Layer 2 of a small transformer language model trained on English Wikipedia (9 layers, counted from 0, width 64). Numbers have three digits each and are written without spaces.
Take only the direct path to the model's output, skipping the later layers: a vector added to the residual stream pushes a token's score in proportion to its dot product with that token's output vector.

Output vectors of the tokens that the questions are about. A number n stands for (n - 500) times 0.0047.
"aces": 649483370461552464522285507518575535508426541448409461266608420651437461642839500496365698618532483689402517647539475697337205413266352298362650696437536496324489337606504511464615627482328413
"ilt": 741431470422448378604338495656371479541422297457238701314336427530488644480722117299478734561554765565556484549435441558570443808436496574496579454275396557451887472248233580500632345603643298
" of": 464503528580406508484605487638697653415644401509553505433561578613462414540554393612362404598430527508397514458488515338624592549750420611561448519587440514304347486564487433567656473409492660
"\"": 544464420490528525391538517735529661530435482444379731408546509491477466511322677634615632354485451466364526491673614392479554532577693592615795729555395447539605301600534566559579507576356631
"ement": 554426586513487514688399507628333533479278395405441530346420481500511512699612457424500627580439680538870575549493496532522356337612624672813468566373136739429613256685496435688726527430398638
"vious": 704481495464355488590550586590500598777589774455552464451580480597630513464340508456313641580599555643578363564346368578367313628417652547603444637256369662389598262500487395643488334622490457
"]": 633424448508118551375424528792381615776318586424550760463504378473458399391655683562654823488411467417656549523551507666291550511342458471623641593456558419612623424621236366509561487439246535
"ten": 581500491547478496465484607534430437547857749232579516469554231400368504376504531439188687500731678469536755504482426516519203552436741621394574718233655464500729279545361267480463359436467643
"ours": 748401491570504571364390500593553579524509815372425481167587454542388451801593547575415772198515607833420507562534392672386404664549362574387493390406359688604496530708432611557496357481488315
" song": 511419376207470483462483547705504720686481557298504641708507460557488357696403451335503594583635389595460339496648309706461664571393503652559662583516552500599500296496500580500546409422285655
"rd": 760451601270487472520581488543433805864518329578432561508520306550714439422787500411410636373655470610535611555444432389590561581434543713313615566305448539350395410298281476133579527321642594
"ase": 739400534298444548497368481625686455365344623451444663368680438524678315472703428496390448245587619600490409468540497588388527551453722478296550598488451595438617459357537266555675580534545355
"erg": 493506477493381568667438488484371421716526334416543593472578405643377610566605248432398759430516623632526488566435395594572500546455552599638579675210556632637674615370526537398753546520646677
"|---|---|---|---": 674373388328520455673294622535584513508396426569385727514334544493510579565625651329338699537393504559689446567712297743735341500477489645414399636373375431541405227484554402527579517485518471
"stem": 852489344571531500598505667621313741859370409447541537399466348736504318528484479603337787252449532526927522497726495565409494453308286423346241515301423627376579165296317333341630450167577620
"embers": 696430348535368502669256550522584706789356382391543475479563453511387393702632331343558870526433689701594443559591412598510476540512551434340316654247536565537376460537411628401590449471368562
"merican": 536444339163532508504437515702551873708500693358484762420561157627540418645511555026520603179624396814701554638386610507571713432266505526476387615106491850422525306478505434287700231289485657
"ont": 661496536420362490547333488718541429442273364426611527523319492640257565676818565364248700340701417831675489513591393426598526539218367647355536558277444687319387582540446484374500381312603464
"ens": 628439653563565567487412464389561553569466400277445443503463712644238477633617401686515507470385654433559514486529431496562259532575450510558492641397378487487479571310608387496423583379515568
"é": 556512604516529531467403464550538421531315617401532494660601494485365654637474299481366669464399748535538383503410538371509504527428568573448617538448444573453614422604307193548507552515332374
"uel": 515525433715484515689297544541528506676089708191458396594319378553411380645634728383240591191576707246485451534378225467537442913484383626548446744148307641296707312362423288415616278227401567
"he": 465497500513613526503410464672417493414411744734507682500624524434428346657497413628467510580579593448623583503516353467260377398506605500653378474542446611517484517245405353668449546687579476
"ol": 503522486633480505570404454354695697385404571564454629270575515605420524607527487562451325340814637389425533516565359393561448626298476354565531436468484624551566566527440394661483454582640407
"\".": 607388431485446572458507532775375744522452500403360755342507483604436359587446617534458686279510402383385436492600673396463537396474650571623603727504409535500757239591435576435536435434303696
"ic": 497524466513487547497447484464548350359298317421609555540582450547514483482454296542545503703661694426296370482450304448662266412491482446428448764472529391520586360584456644533564600482470595
" born": 516430543540345410452323592716470711634504592343565659633335296452510507544504330322665487504493436488711555558480464682454598759386441667693599804504537550290369328525361331486681409582417747
".,": 673451589454333544594438481646276702384398430556369417609548543693290301680491357340316577118572354508508311527479674511478495550364411592633303616315549379337565295531416407148381473379634594
"ly": 523435525390448585560438482668707293581778496391663603525229460699430342396408533579342640593660567318220567472454443436384567660632438555468476372224333553351651331475749591396425496515434479
"apan": 676496462376360484673320500547433491595315530358698590328823581423634397454453410345539698310647526697515479611503685474333571708521195591568489693473622763443524360557405700438741432512379509
")": 528477536575368591374506505696324557366547615695462557610434482573575647344523572624665663440469415379567360506427588329548361661456374522612673466411505471490378474659572473406483408653385460

Output weights of attention head 1. The head adds the sum of these rows, row i times number i of z. A number n stands for (n - 500) times 0.001.
o0: 402268323438827888444616272438391499648374420557393536579515537470403341413637714672627453501317388616509522254543369456490461557559372392341510522612304425630436580564483416615707535434509345
o1: 599262413486555414515551425382537576545474467624407568453468515528520467435531515525432288533513473456441537617371445523453531470641410491479539392618479670494513546634482598524425309686653543
o2: 576636617421295485525444467685419576514509461428405591356588507355700483488720502528566521483771535374446502766506663412558563673597529396452495661539569488218565502488278532551443359435435548
o3: 409457538483547738541535461396466389649506428469412619665377496551465488565325528441415580509500479320414453307552491436528573468510546500505546533486504517319528444501508536484536686545621422
o4: 432746456536485769503435473622406407574464386521472440459348540490495538458332610567240710482363448496633547421488576403489482477450529508516727599416350622449444584529500471447493665422476490
o5: 588426379529639407653677404500482514497486512577505465456445491410618589610396640497496634446476486603553504531661697567329627265585465608551509565542426691574400577596673530528495572343458414
o6: 243570554605272253523613364458353443542423462525596774494547543346596619402441388432593402511626683433574403280398398246511444525701595548555523555567481707502488515545466397515553309518434432
o7: 438555556548525239407674362535501573573514609524475537443517550564447478468492485506422341478471678610368534477451501410578453617659484522578579413347507337347482444518534560582523384545468457
o8: 598582680444500376491430273478565537680645504535504454366448453671542554681582583522595523560527687462456525780616591464617579517722340440616434372509390591565486343482493421609638567599376575
o9: 477394324419644728409601288589521506437360503503515576633499501496407633453438340426398362369528585387528587400544403480567594407479520528550542512635551410445521368554474629468411487373607606
o10: 432526520406382555332495603404567397532547570605526417624483580261318445309642615581450459560411517285584704543595671514587486655445622300440545525331431295585661532389432644444400353512507557
o11: 526414402537726646479486040573397574374518647435468491371593587550502405514782420613594423275594442598665693565568521530523482633570412303490415465380431583423383420373522464526465467607509374
o12: 412274487562392720449717323600607648473489461516651308503568670351281388461521256492559638448284544512606427432656501471484357443634558419377345462444420455614570509561536598572326373674515601
o13: 607705633649460592548271966729542642340396505528560545430534486339421490420564585527545665460503462472446546832430427440403470659557534489484448486660553494483563418561306475526536387565479490
o14: 388527524465300460446469493578324435440603474451552616666475437421394478562657680460692460492675479388432622672582398280631591427527406426463389364457432533531790416377685424448574512537411490
o15: 417462587537548426575360536517426545495448451621589490602467572640608470508518594505536521364420649425577611606587372373574430491483473471466511499553563480623434540420452471500502416595559487
o16: 370347516608428908520549421428538590387462523444559571386557530451400500416470354587407541395455471545515336633529400414315365420542651519620595625573338578492551465496455418365327562690388491
o17: 763494600463478052441785647355670515607455573426613281561738464583564501514414447408465565599379585658446380546515651518305606477421439657380535499621577366508310532539357588626500576593472499
o18: 366418475423407640482542543588554432571565432481469596565455436512574621392326602608659761531451479560371413665608555575348437467424611409586701509643563541608513535649579503532573470577394557
o19: 615207458513534747493472615443569517593577386518207583490379469659703478605471815542523548469519381385396463129636591663560487551620516523388512520713550533455493339570419579565338418525370428
o20: 651730511641480436543317925531608545547555513472651589608539577499545586349423461526517531657479486437388475401467495426571442499619552608518478368351517419517499593410424554569504376613576473
o21: 655589483335513354544638836389529484404458529626516366443461523625548403606517488504489554486625467508444629645502471517410423374435476406428436592477509410256553529440408600575481440494630435
o22: 584771444464410212439659730672499540390430363695387464444474493434499497570484615499448553393403543523490597523448497455582439498495501560482334599462406606439520509646428535481437571498541590
o23: 344301474385704863506339280598528419515489351421502662643511548542678393395450428687522550544504590317497576279643361504539484588490505509420588472490537460551430477554474445430414529740600572
o24: 424138581299606511524728223547375508578378553338532516521503506546505448545472328556613442610455451496554602261428394354550617496650581490526612557434431560546557584321524491280451335534470571
o25: 669453475559447456564690333613512467640431489491439361593524607350570526531446370577484525484624459579419533425485543503582349388648377424597507494645491432480467535578332504458530382515468591
o26: 606661660566464663615392441357512504697492446460541523607444490348567595570530590287419375447458390503314553474308592425593782557688434613350563582329544526415395674508481492510499443543413548
o27: 760589579562455457466472843518653452589385486439627547594508588332440583331459586616567468469389422496578583729563496418522693382642512587441423512492479334473561480547468530526400507612491401
o28: 618711484613356265499548995592445567440424544397612394429482463623469388442389362408392708457350391546565692497394566466463451387385658758536636600474582510445459426489497613313369480581391608
o29: 624464604597536749377521675605353642386538570448470544374588521517385411546548401353415691627440448446326455224575552425311463485442479591547459533550492511373570553523420687453267459326504469
o30: 696725626584410047456378687527574455618490487342381522522636471503524450771625513534546471454610587645518565846460350507471537512654387583350274529570442715209521536358425580523565300419772519
o31: 587463711487327711672564558406551527378438498515596494350578423500679555549495468455519388516543481313491426441405506294557498408446564532505412543421484490519607504445442354435451448464455406

Each question shows a token from some text and the vector z that the head gathered there. A number n stands for (n - 500) times 0.0036.

"er": 438438484507483489505496475477450518470460492505510495501464498489468533470478502478509469527533
Pushed up most: "erg"

" sc": 548497481449528499605520564470337457554458500483637534599441433398491455378593519407456393496463
Pushed up most: "ement"

"ner": 474494521509477529492490443499538524492503530530504491456528459584500510516471484511524501492520
Which two tokens does it push up most, strongest first? ".,", "stem"

" that": 517539466473478580410431476442521450416510537510531473526507429390500471471444508588497424513527
Which three tokens does it push up most, strongest first? "|---|---|---|---", "]", "merican"

" sign": 492514472519532523509556468520447514466460467496534507471483470453503442485523593466529482490500
Pushed up most: "merican"

"),": 408462402613518524419436626363485537718427455500571649499511614604503548385509572612590517713514
Which of these tokens does it push down most? ")"

"ion": 435450568467514546480511460475513519399505460552454509489488470602504492481463497390563557422497
Which of these tokens does it push down most? "ens"

" con": 444515533518555515531511473491469471459504472508528451503474493479505463458496588436511506539522
Pushed up most: "uel"

"ight": 658475565464440417374526483429452650447441610569416463427650410567583569480471410453480491595461
Which of these tokens does it push down most? "é"

"ap": 542515499561470461529562439575563481557488507440447482450503546503525502517499603513480547449450
Which of these tokens does it push down most? "aces"

" first": 585450603436398462368446589319398555469574562511541586568632435539413527451427482430467542505614
Which three tokens does it push up most, strongest first? "aces", "ours", "ase"

" 196": 557477543568552490420588459567481493355447444492449506414545437528550470536438589509518541443490
Which of these tokens does it push down most? "he"

"ris": 732484601542458451557591526560419582545352352445452660382554421532646530443562442487339502383526
Which of these tokens does it push down most? "ten"

"l": 579473447492453517444500517534499573507359443455425524487582387425528571563492558428444462424455
Pushed up most: " song"

"ab": 494570440479462545405476469444569433415524517499472514533539510442515428442450528562522489503478
Pushed up most: "|---|---|---|---"

" Co": 577554475593470536477536441550476502458319448500481535562657436463448668520502483402452490375419
Which three tokens does it push up most, strongest first? " song", "\"", "ly"

" could": 551483665558336451435495362486488656377361566540455506402723445604565731469426357477392580543672
Which three tokens does it push up most, strongest first? "ase", "ol", "rd"

" they": 543488612557349475473492354488499649430359585512481490417664467547540701460446391494398564523638
Which two tokens does it push up most, strongest first? "ase", "ol"

"ar": 544448483495474479510517522488551453520422452477413561523478427509553561543460499420474430495483
Which of these tokens does it push down most? "\"."

" film": 470482497468464473549558513537439514558505446463593580532430480438504483464505420482441487461507
Pushed up most: "é"

" general": 565448555426465527396460532395421564491562493501562527601597419511413491424459442391424560494563
Which two tokens does it push up most, strongest first? "aces", "ours"

" before": 519465433540565564381524386547522556443436482549471568457514461535545480466478532562574507514459
Which two tokens does it push up most, strongest first? "stem", "ont"

"ained": 594504667594301423414543384467446713356301548556421568344810468623580782481395372481390628574693
Pushed up most: "ase"

"em": 499455525500473471444514515451456585480498485543507534477526496562440517496478519437517537471541
Which of these tokens does it push down most? "\""

"T": 617523467617516491527458427616510448554437482460653403536599432410383637551547451494355505300519
Pushed up most: "\""

"red": 546510498459555504466522530547492576540501544410571261449413492362405349458474603379474569449448
Which two tokens does it push up most, strongest first? "uel", "merican"

" com": 485518491525547527586532540516415463510481431518584519530529470475503499480502482399488538492497
Pushed up most: "ement"

"ter": 345518486484486448483566318560534419468458514458359431478353505446578511601442520396616599451486
Which two tokens does it push up most, strongest first? "ten", ".,"

"ica": 465490553469424455568593457539546592544499479468525514464402519499546532487451422555427483416502
Which of these tokens does it push down most? "stem"

"ility": 546546451468456523441462455452520485440517534523504462535532489401495496442468484557471449478483
Pushed up most: "|---|---|---|---"

".": 519471465498512484504536540442410479501527488560559571543490544498475471453511495519504459505529
Pushed up most: "vious"

" ex": 466571510583580513586455408477423586357355502476417277462538421433497537581383645316524407452544
Pushed up most: "merican"

"ir": 562577476499461462479570456546557479479542498506433497510511560463542470457494478492464586495421
Which of these tokens does it push down most? "ement"

"ed": 675466410543485476526552350459459615576501487595481521222477518520480454490465529517468541428492
Pushed up most: "ens"

" Cap": 519513537554545530572556489532428535434451414497525474499551471512477536536475486380468566430488
Pushed up most: "\"."

"h": 478470513503534526492523495516529484461494509518495531531470481530507475442488495494517492511473
Which of these tokens does it push down most? "ens"

" of": 458506428527572558485482491498564485495483443560514595550524486456455508516470568578567421574388
Pushed up most: "embers"

",": 462498523511534506542503505513449460504543470539563562520508510495536487423549495485495507609506
Which two tokens does it push up most, strongest first? "apan", "vious"

"4": 426454593442516525473569478504536558378476368496428522427477461562488464513496560342516586357466
Which of these tokens does it push down most? "|---|---|---|---"

"ven": 628471509640348470665647430623528570673360633393424528382539529601636532499511569612371494552470
Which of these tokens does it push down most? "aces"